Layer 8 of a small transformer language model trained on English Wikipedia (15 layers, counted from 0, width 64).
A neuron adds its activation times its output weights to the MLP's output. To switch it off is to set its activation to zero at one token and run the rest of the model.
A neuron's activation on a vector x is GELU(weights . x + bias), where the dot is the dot product.

Input weights of the MLP neurons that the questions are about. A number n stands for (n - 500) times 0.0011.
n12 (bias -0.142): 656,537,439,484,566,155,741,634,426,544,337,986,757,537,404,462,564,860,419,175,620,625,324,335,115,599,546,459,835,328,607,127,466,634,413,608,556,733,717,342,458,546,448,651,559,587,532,304,479,441,382,448,596,332,429,747,205,361,449,446,604,289,533,323
n21 (bias -0.163): 397,533,532,187,490,450,585,826,422,570,647,224,729,577,269,863,483,786,491,369,423,919,559,808,700,729,447,549,560,312,486,392,338,463,227,631,468,898,680,290,531,651,268,572,377,595,252,426,261,992,301,661,122,204,608,566,864,419,297,278,335,360,870,385
n70 (bias -0.104): 566,791,600,607,380,246,743,840,468,410,468,689,263,598,276,536,844,488,381,300,521,399,327,537,724,550,336,642,617,725,415,597,243,481,306,643,495,660,397,642,736,638,289,138,724,416,491,625,380,497,454,552,595,421,453,591,141,325,300,494,558,693,410,457
n76 (bias -0.136): 415,489,392,432,553,431,537,485,401,427,368,740,291,581,680,528,296,213,440,542,507,686,533,301,426,345,416,394,615,407,684,439,428,384,718,450,302,540,625,635,523,541,436,825,427,671,665,641,476,542,495,565,438,485,707,346,543,611,630,521,411,717,509,457
n87 (bias -0.075): 464,728,545,587,379,483,307,429,731,582,607,386,593,447,445,518,334,295,335,334,516,369,508,482,188,540,375,343,464,568,604,461,420,442,542,555,483,519,445,594,509,296,576,705,465,733,517,301,665,645,364,623,405,406,609,548,612,446,113,478,407,605,452,571
n109 (bias 0.028): 679,453,515,708,611,545,544,589,498,528,483,332,579,548,143,617,579,635,778,507,316,573,267,324,359,667,316,611,456,370,533,500,715,771,427,368,603,596,693,306,275,539,379,319,556,570,498,395,488,596,561,379,396,497,369,534,526,368,313,352,500,765,750,418
n119 (bias -0.082): 553,534,506,615,630,670,703,294,595,597,552,449,265,513,493,393,363,445,285,621,507,658,462,502,386,445,665,534,547,491,540,460,427,504,379,517,464,548,452,580,515,346,601,630,307,673,680,710,333,282,814,489,403,390,400,596,585,584,381,375,442,396,530,356
n135 (bias -0.147): 499,281,339,714,473,570,531,539,510,537,299,554,775,616,295,693,455,521,257,533,391,306,638,717,503,378,489,787,437,573,702,435,604,511,410,375,438,516,232,764,351,820,622,382,473,577,590,471,318,507,650,466,439,377,569,393,242,448,305,455,407,649,348,512
n152 (bias -0.069): 797,383,496,310,398,769,780,549,499,382,62,391,640,201,587,623,892,707,359,268,536,578,260,685,330,742,166,234,641,437,85,713,285,708,441,347,459,940,595,755,479,340,612,365,723,796,364,181,577,474,464,491,618,578,307,702,317,427,595,439,620,617,558,574
n154 (bias 0.004): 276,534,584,605,420,477,303,410,675,692,646,553,564,500,510,360,574,461,492,411,659,522,516,666,715,138,491,390,447,551,396,506,568,467,465,647,477,483,366,221,439,310,664,606,314,656,638,631,627,546,618,391,357,593,573,663,411,683,536,556,553,413,340,419
n164 (bias -0.110): 675,371,599,716,258,198,743,574,358,457,371,335,315,572,499,582,852,686,405,432,419,444,529,329,523,558,407,179,557,251,554,431,486,489,450,340,841,350,568,564,596,428,710,363,438,277,377,401,744,435,583,334,569,222,377,467,557,399,312,635,762,316,378,426
n166 (bias -0.132): 569,453,550,567,462,282,463,643,546,863,599,692,358,506,279,508,544,685,643,428,730,336,721,647,362,382,227,62,778,672,299,537,632,678,300,317,385,538,512,524,418,440,583,414,458,426,488,491,437,522,360,594,366,420,350,353,486,914,509,325,768,487,604,567
n173 (bias -0.074): 449,252,548,474,357,543,325,608,731,246,497,422,282,808,541,201,367,374,894,657,541,470,389,599,450,490,265,555,312,188,539,678,518,566,844,509,388,553,622,645,489,553,321,468,391,676,504,369,395,254,373,592,557,471,591,392,493,709,519,534,625,596,374,424
n193 (bias -0.014): 483,630,488,496,396,460,592,495,650,510,519,517,661,374,349,373,417,463,135,309,508,726,795,542,594,498,516,590,609,494,627,429,496,308,368,406,290,534,667,240,230,351,656,519,667,245,368,628,462,669,393,367,458,583,495,538,537,412,700,389,706,651,830,598
n247 (bias 0.005): 446,515,492,438,534,445,512,317,633,454,810,636,396,667,704,592,647,481,440,556,457,296,739,349,744,489,712,567,588,652,333,408,484,384,606,660,244,301,350,403,675,748,402,674,236,376,432,616,445,215,533,512,412,445,479,343,526,532,623,404,449,612,198,655
n254 (bias -0.207): 439,474,464,397,687,636,404,797,524,607,187,735,524,714,394,769,316,706,181,507,479,345,590,453,175,384,489,527,801,639,286,504,625,403,650,448,499,684,273,769,307,342,274,697,828,994,455,458,433,750,579,343,599,390,624,452,221,184,635,368,846,254,444,55

Output weights of the MLP neurons that the questions are about. A number n stands for (n - 500) times 0.00076.
n12: 645,462,546,181,333,573,330,288,607,320,648,439,396,440,576,712,416,498,572,501,367,618,578,437,505,388,445,784,210,561,617,461,611,558,634,462,396,635,302,636,702,507,340,384,256,609,490,593,347,537,620,474,457,529,415,434,454,550,715,433,441,696,657,563
n21: 680,439,198,625,776,444,830,606,350,179,445,165,474,492,721,310,407,488,671,855,406,451,679,481,398,519,626,383,666,394,633,533,579,505,758,599,503,367,523,496,176,376,500,290,507,508,443,558,460,379,394,810,848,444,543,627,352,627,378,559,564,204,276,511
n70: 562,391,254,625,505,540,745,404,286,379,580,205,704,538,495,499,475,362,632,668,431,443,452,693,620,415,868,235,645,286,570,556,580,528,514,652,705,396,677,337,425,458,640,381,407,430,22,639,575,558,336,710,540,406,526,445,620,333,514,801,464,441,493,451
n76: 522,514,579,439,483,398,410,431,616,449,385,451,378,639,364,494,374,626,592,395,544,451,618,507,491,415,552,581,521,378,623,527,454,577,519,390,420,588,464,536,659,591,545,540,422,413,505,474,374,528,554,495,736,383,429,406,625,429,555,493,587,507,607,393
n87: 426,500,430,278,561,405,675,576,473,529,528,606,319,514,488,602,532,411,566,380,534,530,474,487,509,487,529,489,367,369,360,680,469,495,607,491,529,402,609,491,425,390,590,436,507,484,547,584,649,496,610,451,353,420,660,516,468,516,528,519,553,425,593,566
n109: 664,602,546,448,631,514,687,482,644,378,467,625,610,448,462,502,504,503,500,303,630,714,451,444,442,543,542,375,220,433,455,637,529,393,611,364,486,432,395,594,373,427,704,444,313,475,661,536,520,397,647,537,403,458,488,319,612,558,449,530,365,460,441,637
n119: 543,563,503,522,409,320,317,559,503,518,404,485,553,457,407,547,479,544,519,385,511,539,484,459,587,567,486,593,531,476,676,499,581,489,434,452,581,450,442,473,606,511,630,483,672,508,395,467,545,447,363,564,525,440,578,437,557,353,554,490,639,442,493,504
n135: 307,549,605,471,414,535,557,348,515,649,480,436,517,447,584,467,617,470,452,530,582,562,479,591,581,470,656,481,423,504,465,574,359,649,389,343,389,524,532,539,445,358,512,613,389,635,506,468,583,434,460,498,448,447,525,356,502,698,398,586,577,506,377,621
n152: 698,484,600,303,612,747,466,385,533,538,437,539,544,413,434,474,464,722,452,293,462,464,495,506,462,549,432,505,409,636,251,740,415,511,367,416,634,347,618,789,233,512,500,421,378,762,473,267,535,422,543,535,636,398,377,601,499,530,538,538,283,490,789,596
n154: 455,552,508,464,368,638,524,694,409,497,522,441,565,448,482,439,513,460,667,561,561,495,382,566,474,633,476,489,553,380,447,388,305,545,584,453,427,388,499,455,807,484,543,455,523,525,453,411,581,467,444,576,485,535,539,650,504,336,355,439,575,613,486,477
n164: 371,566,519,534,720,375,617,483,492,570,553,604,564,514,321,478,175,468,564,476,673,550,433,598,475,379,265,589,499,580,339,646,451,357,497,592,544,559,502,419,614,627,508,375,503,385,365,506,521,486,488,606,583,523,399,559,475,416,531,668,273,637,633,495
n166: 441,495,463,356,590,530,303,457,489,608,573,440,546,435,488,660,567,631,516,490,523,497,436,426,575,614,485,551,485,476,646,382,410,540,489,536,459,500,488,489,367,391,518,700,692,492,483,585,479,470,544,542,635,457,559,484,486,381,525,458,465,348,405,442
n173: 378,514,489,543,407,527,533,509,477,638,542,619,512,579,488,720,437,562,415,482,394,617,545,370,501,463,517,425,550,608,562,417,423,409,476,485,501,389,395,362,509,570,604,634,504,454,467,419,532,468,580,356,511,553,553,484,589,324,496,450,584,594,504,499
n193: 356,451,603,420,487,509,401,515,482,429,595,503,433,675,474,622,641,646,659,587,485,389,391,404,505,546,501,561,377,546,283,274,433,529,681,461,552,438,386,509,572,568,515,631,584,529,622,529,575,387,497,524,653,481,450,379,491,492,356,475,443,468,423,505
n247: 585,472,422,638,367,556,399,584,559,457,409,302,485,463,467,448,435,486,387,533,546,474,507,699,412,533,325,623,370,420,746,714,379,563,266,587,582,727,469,535,577,477,441,438,466,424,439,450,354,573,526,626,555,501,410,586,436,552,574,488,586,557,599,401
n254: 469,522,633,493,403,570,520,504,753,359,280,655,456,539,718,609,367,368,404,489,483,463,517,422,472,222,536,554,449,478,460,734,551,260,598,456,459,364,326,381,514,500,616,321,598,288,476,463,601,713,606,750,653,538,670,667,524,515,459,344,345,427,557,578

Each question names a token from some text and the token that comes next. It shows the vector x that enters the MLP there. A number n stands for (n - 500) times 0.01.

Then comes g, the gradient of the next token's log-probability with respect to the MLP's output, scaled to length 1. A neuron's effect is roughly proportional to its activation times (output weights . g). A number n stands for (n - 500) times 0.001.

"iv", then "ian"
x: 464,417,649,552,502,547,579,71,596,506,577,494,417,317,440,452,597,532,435,538,392,529,475,412,500,534,587,582,489,488,355,545,418,658,661,648,553,360,412,443,485,589,577,410,374,478,616,632,494,496,587,548,465,358,538,414,495,506,494,577,462,468,519,475
g: 363,544,864,311,567,708,443,685,577,599,388,544,367,427,394,591,317,550,245,612,557,462,431,388,696,567,360,487,251,522,565,426,571,400,485,397,354,388,555,489,559,668,685,494,433,515,677,629,315,687,471,383,628,502,586,538,400,660,378,481,525,380,366,594
Switching off which neuron hurts the next token most? n70

" of", then " Ta"
x: 508,328,501,504,701,458,614,486,508,378,569,499,534,482,541,397,565,501,536,386,340,529,495,410,501,613,497,568,433,460,387,584,504,529,727,612,442,433,553,467,295,558,584,537,474,545,517,470,551,435,575,570,316,408,562,428,502,464,538,471,497,456,553,487
g: 461,389,509,590,324,670,357,588,806,718,430,637,310,541,499,628,557,463,409,477,243,606,303,354,334,606,385,341,526,616,603,451,637,407,584,678,407,432,637,538,579,432,444,444,420,706,490,619,368,523,544,546,532,429,328,623,435,262,672,605,466,418,369,693
Which neuron, switched off, raises the next token's probability most? n109

"ling", then " in"
x: 509,436,582,383,617,463,681,438,564,443,570,583,587,400,472,431,527,508,615,485,484,463,505,416,570,424,491,406,537,520,319,471,615,578,490,631,481,271,547,550,413,546,598,448,467,519,563,598,416,378,590,545,368,479,487,474,439,593,361,484,438,577,516,610
g: 585,643,585,469,669,415,501,692,539,492,768,702,397,499,395,432,446,452,424,436,560,674,442,449,639,495,324,495,591,354,580,311,384,384,570,520,735,384,567,505,365,302,557,452,481,456,452,580,607,257,580,710,852,488,389,502,342,620,487,532,338,244,456,444
Switching off which neuron hurts the next token most? n166

"There", then " is"
x: 636,549,555,331,737,446,543,411,625,426,529,575,560,433,556,523,474,547,538,315,507,466,517,430,519,608,490,463,381,498,377,422,500,540,527,488,417,442,411,472,360,397,544,487,581,450,590,502,512,534,597,569,474,461,557,494,445,415,522,448,468,435,607,647
g: 714,616,381,455,386,429,587,537,533,598,442,759,421,619,605,352,574,517,456,289,416,603,585,691,360,573,478,485,453,602,575,436,629,665,517,589,576,489,524,565,500,636,460,629,427,321,367,663,798,506,271,372,204,267,524,310,451,407,321,482,449,527,378,649
Which neuron, switched off, raises the next token's probability most? n152

" access", then " to"
x: 535,420,582,270,657,457,582,428,599,330,405,567,585,455,503,490,499,567,466,317,421,451,536,373,519,527,670,531,492,546,455,523,495,428,621,554,415,372,506,556,380,393,536,528,467,525,543,596,565,505,493,582,486,504,539,430,476,528,332,593,458,606,634,498
g: 634,410,313,781,561,353,553,484,429,432,656,469,462,526,556,405,537,450,840,417,572,449,509,442,597,323,652,553,609,491,530,639,320,533,473,307,541,616,399,373,551,476,610,442,732,320,157,528,487,404,660,363,478,340,482,516,492,597,376,510,406,571,801,505
Switching off which neuron hurts the next token most? n76

" work", then " primarily"
x: 479,449,470,375,783,508,562,460,551,326,566,608,502,376,408,426,527,613,504,300,448,449,532,442,447,554,588,492,523,417,337,549,590,470,594,529,459,434,440,534,466,458,597,528,409,534,538,629,540,485,449,493,556,504,534,350,536,588,520,466,499,545,552,611
g: 599,460,419,456,415,449,581,612,630,278,338,574,588,325,402,471,666,695,285,555,645,592,404,554,497,376,422,442,495,509,624,418,469,364,667,336,490,639,449,422,650,234,641,425,784,443,549,507,442,600,472,670,818,439,588,355,282,692,336,549,474,487,491,464
Switching off which neuron hurts the next token most? n247

" mac", then "hi"
x: 451,330,558,397,722,408,511,447,587,470,523,500,605,505,420,533,471,527,384,485,489,473,473,532,477,522,639,593,433,616,388,559,525,401,541,640,482,291,481,526,365,447,508,470,413,459,588,524,499,476,646,554,353,518,501,375,495,492,536,575,422,527,561,752
g: 451,377,795,450,596,596,512,497,217,489,549,700,676,562,618,398,429,480,336,596,442,454,590,478,462,698,368,518,402,408,462,340,402,524,213,372,543,561,579,746,531,440,799,615,478,405,494,352,562,388,588,693,553,607,459,427,415,484,469,578,661,413,213,489
Switching off which neuron hurts the next token most? n135

"lu", then " Ap"
x: 496,561,568,409,547,433,606,226,586,458,518,678,487,365,490,381,531,483,517,628,488,551,530,427,437,537,583,378,517,580,421,517,586,371,578,647,551,379,577,415,414,484,558,372,261,392,536,760,504,554,556,586,468,421,455,542,502,478,406,465,508,489,538,609
g: 473,458,622,383,403,457,557,645,633,424,450,384,519,557,487,541,573,562,627,337,242,635,622,573,675,522,775,505,594,525,450,479,494,398,510,602,626,409,506,362,448,626,436,503,666,470,584,315,481,617,344,751,221,217,406,349,795,584,441,301,558,377,404,513
Switching off which neuron hurts the next token most? n119

" A", then "NC"
x: 484,414,554,449,640,487,613,401,590,497,508,432,407,510,493,471,485,480,441,364,463,533,495,519,480,610,568,617,468,678,332,530,495,452,556,447,518,302,486,450,357,563,494,498,397,569,598,600,530,561,683,432,491,492,466,320,447,355,579,579,498,475,574,655
g: 677,441,283,715,375,428,587,692,573,472,568,217,493,699,507,522,375,508,569,492,334,624,507,831,528,263,635,476,595,419,596,524,338,431,506,418,661,503,438,341,347,414,513,439,544,445,646,310,571,304,667,511,693,514,578,354,610,526,387,631,438,393,407,594
Which neuron, switched off, raises the next token's probability most? n70

" Ji", then "p"
x: 528,366,514,463,519,441,537,263,510,422,543,557,444,538,509,387,569,469,541,475,447,539,480,400,484,535,505,526,418,676,306,576,688,531,591,530,388,408,534,391,459,479,551,471,339,478,575,718,516,556,696,561,443,531,444,456,420,523,633,508,322,498,556,679
g: 541,685,410,590,449,195,578,740,672,508,462,387,332,510,413,473,500,524,511,639,703,549,720,520,419,352,505,498,442,375,465,434,551,447,749,668,807,461,362,475,604,324,394,329,446,354,435,625,540,485,307,491,725,486,567,617,458,349,533,462,326,374,654,493
Which two neurons, each switched off alone, lower its probability most, in order? n247, n119

" n", then "urs"
x: 452,403,588,481,677,491,466,253,520,537,514,388,529,394,428,353,564,491,488,401,539,548,567,429,502,590,529,532,459,536,380,545,531,512,572,556,499,312,302,485,439,577,533,355,476,607,658,628,609,487,729,462,447,476,550,399,377,535,533,523,427,558,552,605
g: 456,572,114,548,610,387,517,721,380,513,518,381,226,358,614,551,653,341,527,637,589,415,717,692,581,529,568,252,450,370,725,586,410,591,586,539,643,433,343,680,438,541,565,520,591,586,401,550,507,616,387,444,624,428,481,341,432,352,384,448,452,576,644,368
Which two neurons, each switched off alone, lower its probability most, in order? n247, n154

" 2001", then " census"
x: 622,412,611,437,624,548,559,370,515,480,544,447,384,462,461,479,449,494,486,348,463,442,604,482,559,575,667,613,391,524,332,635,432,544,560,532,492,371,488,455,410,458,581,531,502,483,569,578,563,538,630,455,538,433,554,294,533,368,405,624,465,386,548,593
g: 521,515,486,520,249,543,399,561,641,442,509,677,626,349,548,525,567,365,512,322,513,303,517,554,232,425,522,817,289,406,638,499,720,516,471,457,534,506,639,367,558,554,594,626,608,391,687,340,679,470,653,560,482,330,424,257,449,622,450,296,633,364,643,523
Switching off which neuron hurts the next token most? n247

" the", then " access"
x: 575,405,554,364,694,489,605,531,619,310,418,569,504,524,590,490,500,556,509,318,434,515,532,453,547,563,583,622,447,596,411,567,460,395,614,473,395,433,474,454,320,445,559,521,461,483,528,439,495,607,611,590,374,528,488,449,526,431,436,508,477,474,532,502
g: 553,394,484,580,699,292,554,372,414,340,643,451,782,432,640,473,507,417,515,547,403,320,706,524,334,430,560,248,528,637,482,618,299,499,507,541,550,333,591,504,585,363,498,533,460,474,533,600,489,298,417,636,497,399,549,379,569,529,396,512,535,632,984,430
Which two neurons, each switched off alone, lower its probability most, in order? n21, n152

" well", then " as"
x: 584,472,607,401,746,411,523,461,549,408,371,548,454,331,445,395,547,540,554,362,493,355,599,476,433,545,641,566,556,558,349,613,427,404,539,558,463,411,449,532,338,484,458,569,550,486,517,692,487,560,545,542,462,424,578,383,528,502,516,562,634,458,505,558
g: 553,533,567,559,583,337,326,560,697,583,408,512,535,459,370,465,477,733,395,677,462,699,521,386,353,176,360,589,495,469,678,549,749,323,672,352,523,452,412,446,466,492,448,378,508,336,510,803,662,527,500,676,586,328,533,513,302,652,422,560,320,429,504,549
Switching off which neuron hurts the next token most? n254

"-", then " Tur"
x: 517,398,500,404,616,524,556,358,651,474,397,483,558,534,524,501,486,551,631,361,334,530,458,440,492,586,627,415,449,585,316,458,637,422,551,461,550,315,338,422,407,529,619,492,522,476,525,614,591,595,542,564,473,472,520,415,462,415,545,469,507,483,556,624
g: 433,380,540,486,590,539,423,703,352,459,470,304,446,651,295,542,313,496,570,683,661,430,469,571,373,685,472,596,513,580,507,465,631,734,507,372,545,543,573,402,669,700,287,327,486,633,427,361,447,716,464,432,575,561,373,578,510,121,395,430,719,608,488,388
Which neuron, switched off, raises the next token's probability most? n109

")", then "\n"
x: 550,479,563,460,574,486,576,547,525,446,557,530,544,454,642,374,678,428,520,352,383,477,527,495,571,528,658,525,463,535,252,533,531,440,661,523,435,370,558,612,359,501,590,352,440,535,543,449,581,416,539,496,408,450,490,480,504,447,494,470,443,439,552,588
g: 678,348,688,605,360,567,314,399,792,500,574,396,505,417,536,540,561,601,556,519,543,250,434,563,531,434,587,414,335,599,490,582,642,470,508,292,642,549,564,436,325,613,652,546,548,556,521,800,596,433,498,537,424,274,237,509,409,581,491,440,266,612,577,231
Switching off which neuron hurts the next token most? n152

" text", then "ile"
x: 490,420,608,334,665,449,562,358,605,425,553,566,464,374,364,408,475,587,398,346,497,556,587,520,532,553,719,564,471,566,375,559,469,478,502,577,547,299,593,544,452,567,520,447,491,521,573,517,579,504,525,413,499,480,495,340,472,545,445,459,454,601,505,658
g: 626,596,540,428,606,490,431,347,564,523,341,557,630,412,269,437,395,418,325,622,580,414,610,465,476,659,230,565,356,477,754,325,550,322,661,398,377,423,440,480,560,681,441,327,285,559,654,569,567,708,686,673,555,708,627,360,306,505,532,572,515,502,390,599
Which neuron, switched off, raises the next token's probability most? n193

" to", then " the"
x: 525,492,556,446,697,433,590,376,529,362,515,497,631,486,522,504,632,485,626,341,380,473,472,469,503,581,600,507,491,588,412,529,439,490,542,519,411,328,415,491,299,511,514,441,568,492,555,562,536,395,618,578,359,443,501,473,425,455,420,496,489,587,608,626
g: 407,593,440,619,687,215,638,658,540,458,856,539,601,463,268,428,467,489,578,650,417,432,527,269,348,491,651,315,363,307,528,490,528,573,448,747,444,462,529,590,438,402,513,526,574,702,437,554,565,488,320,438,432,322,445,388,459,392,475,720,600,475,726,553
Switching off which neuron hurts the next token most? n70

" pl", then "us"
x: 525,414,700,351,644,455,522,375,628,513,496,494,518,405,534,336,464,479,395,463,469,484,548,505,556,573,590,608,414,439,388,569,568,415,666,595,426,352,418,429,380,547,568,503,479,520,652,429,436,457,590,471,462,484,504,468,373,503,528,617,368,664,583,616
g: 546,638,497,382,412,581,512,529,607,596,428,607,491,428,626,439,541,518,342,506,252,527,506,647,280,567,514,391,332,523,622,524,729,638,512,457,369,394,427,733,434,815,550,518,519,497,655,409,580,477,328,483,383,283,335,316,760,674,301,391,352,569,676,529
Switching off which neuron hurts the next token most? n135

".", then " ("
x: 544,464,555,490,584,458,498,442,585,332,477,560,419,599,525,377,635,523,477,468,297,334,537,425,515,618,549,509,434,602,322,642,506,476,593,600,417,466,473,503,334,464,629,564,371,550,612,539,542,477,547,522,460,325,487,550,566,559,434,558,401,497,535,521
g: 376,420,606,218,535,204,679,467,511,542,731,377,429,373,619,511,376,409,505,576,694,486,526,502,705,253,645,669,301,674,439,548,524,718,529,706,427,553,406,498,549,271,497,307,556,605,590,591,522,494,330,295,398,403,621,414,527,490,577,522,594,518,548,510
Switching off which neuron hurts the next token most? n87

"It", then " can"
x: 631,501,520,334,738,460,514,356,638,421,415,625,461,503,499,459,539,610,514,277,492,497,488,540,551,600,532,551,416,535,416,457,536,486,540,529,422,435,508,536,377,402,572,483,460,535,580,555,485,511,527,539,495,478,444,374,466,484,434,419,470,518,537,704
g: 435,342,636,418,613,673,511,434,259,476,589,442,613,746,529,652,343,534,522,479,386,350,379,577,786,425,611,548,687,570,333,389,406,588,477,347,454,520,463,521,378,436,584,263,555,550,572,331,274,391,540,486,595,482,547,776,572,732,457,267,546,604,600,403
Switching off which neuron hurts the next token most? n152

" Bh", then "ab"
x: 435,433,613,490,532,531,473,187,552,423,457,555,404,484,520,454,550,527,473,439,370,586,464,540,463,513,587,666,402,639,389,545,603,571,666,474,438,400,418,439,413,514,566,462,296,550,489,735,600,521,597,524,516,450,546,397,341,526,543,563,336,588,564,585
g: 466,358,540,367,586,413,427,593,610,425,356,541,314,669,395,353,478,534,433,632,412,569,480,540,704,588,498,272,254,670,397,328,605,445,565,631,636,427,592,343,519,596,354,396,599,568,501,776,632,427,169,446,385,537,534,649,679,389,495,606,630,384,614,670
Switching off which neuron hurts the next token most? n119

" UTC", then "-"
x: 584,475,615,359,563,407,488,349,678,525,496,412,482,442,495,402,526,392,549,363,458,574,444,551,619,483,626,603,507,559,331,569,379,467,545,602,645,321,520,465,301,447,589,479,565,504,522,430,622,462,506,528,495,532,468,392,467,458,487,571,491,542,556,592
g: 497,514,433,548,698,341,479,364,532,346,488,454,556,766,361,615,204,526,605,403,548,434,580,458,536,520,535,645,254,619,413,495,641,466,376,720,388,450,575,366,546,526,408,554,426,501,705,715,649,665,390,457,254,271,670,450,566,332,579,578,707,394,497,411
Which neuron, switched off, raises the next token's probability most? n154

" mill", then ","
x: 501,517,664,461,564,507,523,327,542,344,570,610,466,425,462,394,512,498,368,423,485,453,551,579,515,514,542,507,454,560,359,625,624,424,668,703,474,325,533,593,400,450,647,456,348,584,556,475,556,520,503,483,336,510,499,380,469,487,415,427,520,600,585,620
g: 564,600,377,551,527,208,514,579,546,562,732,467,429,473,569,456,539,495,580,466,404,504,588,484,564,525,611,449,756,338,368,449,476,540,533,631,326,519,768,468,663,247,692,467,567,516,697,725,639,342,468,282,481,480,506,575,188,446,474,490,423,215,485,400
Switching off which neuron hurts the next token most? n87

" peak", then "s"
x: 601,414,669,295,600,611,527,575,551,428,534,537,472,300,486,372,542,545,435,372,507,535,513,438,555,592,623,502,490,485,376,611,432,627,560,596,546,257,430,427,382,495,563,582,454,534,444,607,524,448,531,510,368,445,496,434,440,501,443,571,492,621,597,552
g: 529,336,457,587,638,706,106,373,518,604,714,442,558,381,474,596,624,426,596,562,566,585,571,525,491,466,318,418,477,516,497,623,606,580,577,418,356,614,501,493,641,303,574,532,400,515,333,568,288,720,685,412,583,461,477,694,366,285,201,446,397,543,564,586
Which neuron, switched off, raises the next token's probability most? n12

"eed", then " Bh"
x: 488,401,616,491,641,459,566,234,538,395,462,689,406,385,583,412,442,599,542,507,277,484,487,511,514,553,524,468,450,537,372,624,517,565,600,657,444,480,632,462,403,541,589,480,410,417,549,625,483,457,557,557,499,302,473,301,536,509,564,550,474,514,519,577
g: 485,532,380,694,413,531,467,595,767,613,435,434,222,653,568,592,403,481,569,621,405,658,482,321,386,182,608,511,482,634,511,564,485,479,675,385,576,681,517,282,429,466,375,478,529,397,319,435,656,614,773,603,355,443,332,641,552,537,578,450,551,245,491,472
Switching off which neuron hurts the next token most? n247

" 91", then "8"
x: 574,479,649,397,702,558,530,344,497,544,587,373,498,443,507,384,535,402,460,376,468,430,496,451,640,621,646,519,389,454,362,538,416,496,656,555,514,271,481,428,335,471,595,408,527,544,482,563,561,502,596,500,508,603,517,406,473,413,462,543,515,536,555,594
g: 594,585,453,435,611,678,313,415,569,511,378,650,235,611,342,504,546,303,559,608,335,513,360,561,542,631,330,260,593,425,732,451,496,450,371,341,629,479,547,508,641,430,694,515,393,729,594,486,420,647,382,459,664,727,518,535,268,438,550,522,465,418,345,708
Switching off which neuron hurts the next token most? n247

" of", then " Lord"
x: 475,441,500,551,626,456,564,365,537,386,590,519,557,489,472,359,554,532,520,417,359,559,506,426,453,556,521,528,457,541,411,519,571,584,655,582,415,334,552,466,244,510,664,499,548,475,571,551,583,458,607,573,290,405,511,527,444,361,552,476,504,561,560,485
g: 391,663,508,430,445,456,541,470,771,563,424,705,495,392,569,519,297,206,624,493,349,634,682,552,515,626,612,424,349,545,318,621,585,322,414,610,393,395,274,459,450,626,615,666,407,661,551,622,515,597,463,329,374,415,452,616,461,765,449,578,468,341,315,626
Switching off which neuron hurts the next token most? n109

" a", then " text"
x: 546,510,540,415,700,458,579,391,526,508,530,580,421,433,488,447,550,539,570,302,443,528,497,522,468,581,720,545,501,646,405,525,419,308,501,442,488,284,458,483,335,548,552,453,489,478,616,542,558,548,653,504,411,577,463,462,504,370,416,465,545,556,522,546
g: 317,362,601,498,455,745,618,600,740,519,533,194,541,565,493,455,407,584,619,524,536,519,617,418,408,430,810,607,389,730,435,396,543,575,594,358,516,454,532,246,456,370,472,478,515,309,581,460,561,537,356,400,532,260,459,643,572,847,499,412,429,523,442,406
Switching off which neuron hurts the next token most? n193

" Ta", then "har"
x: 508,435,582,506,672,461,533,331,637,545,544,419,446,451,530,430,554,521,416,420,392,532,454,481,387,568,591,611,484,571,327,474,560,497,628,505,496,267,422,356,422,484,517,434,383,446,557,654,512,578,575,562,482,676,458,352,447,483,642,495,451,463,619,664
g: 564,394,563,707,479,790,550,498,288,521,426,373,512,680,515,642,184,713,391,516,292,510,396,612,470,207,610,612,655,557,471,501,642,536,521,549,457,615,519,511,236,540,382,588,418,402,604,611,651,511,468,604,442,476,413,566,395,694,378,556,425,466,282,343
Switching off which neuron hurts the next token most? n247

"s", then " were"
x: 565,449,520,341,582,390,576,463,477,437,585,568,488,525,469,535,561,670,599,326,500,490,632,434,512,506,559,593,455,603,396,541,506,485,480,549,462,184,463,531,424,372,541,530,562,472,631,597,573,547,678,522,467,496,451,400,458,515,401,441,470,516,447,470
g: 644,707,325,509,555,424,694,486,497,391,519,556,546,537,533,662,605,513,443,711,440,377,409,323,684,432,516,592,364,246,311,420,538,656,587,646,373,713,287,413,492,301,568,370,546,544,757,537,270,485,377,309,537,355,515,548,527,443,659,337,625,509,601,604
Which neuron, switched off, raises the next token's probability most? n247

"-", then " Ph"
x: 525,403,493,392,638,538,548,385,654,456,399,475,568,532,522,507,491,573,622,338,364,522,469,439,474,599,621,443,433,586,345,455,620,420,537,465,554,329,326,406,397,512,633,508,501,460,532,603,597,593,540,551,493,460,521,422,469,389,524,480,519,489,562,603
g: 501,471,491,604,369,568,526,930,477,321,379,363,464,733,329,546,410,614,570,477,558,510,376,565,315,568,516,528,569,481,543,420,647,523,452,277,560,610,516,436,655,690,380,307,670,567,454,343,439,613,345,530,664,432,507,493,474,192,450,441,679,660,557,342
Switching off which neuron hurts the next token most? n247

" the", then " UC"
x: 536,527,510,496,679,574,555,415,568,451,563,522,438,506,469,462,492,576,485,296,387,565,548,495,492,533,550,579,476,663,323,423,482,430,591,513,461,281,531,448,352,527,594,450,539,506,561,502,524,528,662,570,292,546,515,418,496,366,445,505,502,499,546,550
g: 568,667,383,359,561,405,529,322,586,733,518,336,506,345,549,397,486,352,595,554,460,650,741,516,626,559,550,349,729,309,298,582,344,327,709,552,374,597,460,422,232,513,556,607,489,650,393,592,584,585,657,444,330,414,334,405,640,635,457,481,434,617,403,643
Switching off which neuron hurts the next token most? n109

" of", then " resistance"
x: 571,351,514,396,617,453,621,518,542,330,567,499,599,494,491,511,585,604,579,396,439,549,560,424,446,595,531,602,418,489,474,580,472,527,531,625,456,296,479,448,275,503,598,569,498,482,504,557,557,464,618,530,297,445,498,462,425,465,415,488,568,474,546,484
g: 331,303,493,521,488,518,502,270,598,560,454,632,526,294,669,278,597,658,305,494,685,580,348,523,608,319,615,517,423,702,524,506,451,421,544,609,469,335,515,726,449,508,382,498,426,503,554,401,483,624,670,505,319,690,639,340,784,573,242,502,370,561,613,453
Switching off which neuron hurts the next token most? n109

"hi", then "kar"
x: 504,489,561,477,678,408,579,320,562,494,398,635,592,306,535,378,492,483,453,535,612,557,515,475,596,493,584,502,477,620,426,614,588,402,530,581,488,286,540,501,439,534,521,362,358,422,637,688,519,481,540,577,423,369,455,481,543,288,432,516,531,413,543,566
g: 441,556,508,718,569,455,532,215,582,660,271,450,374,781,319,706,418,519,479,458,427,711,338,487,502,438,544,604,472,739,442,395,491,402,499,241,662,630,557,443,521,559,394,410,358,411,534,574,599,419,550,486,704,548,503,653,270,599,561,440,582,249,435,604
Which neuron, switched off, raises the next token's probability most? n154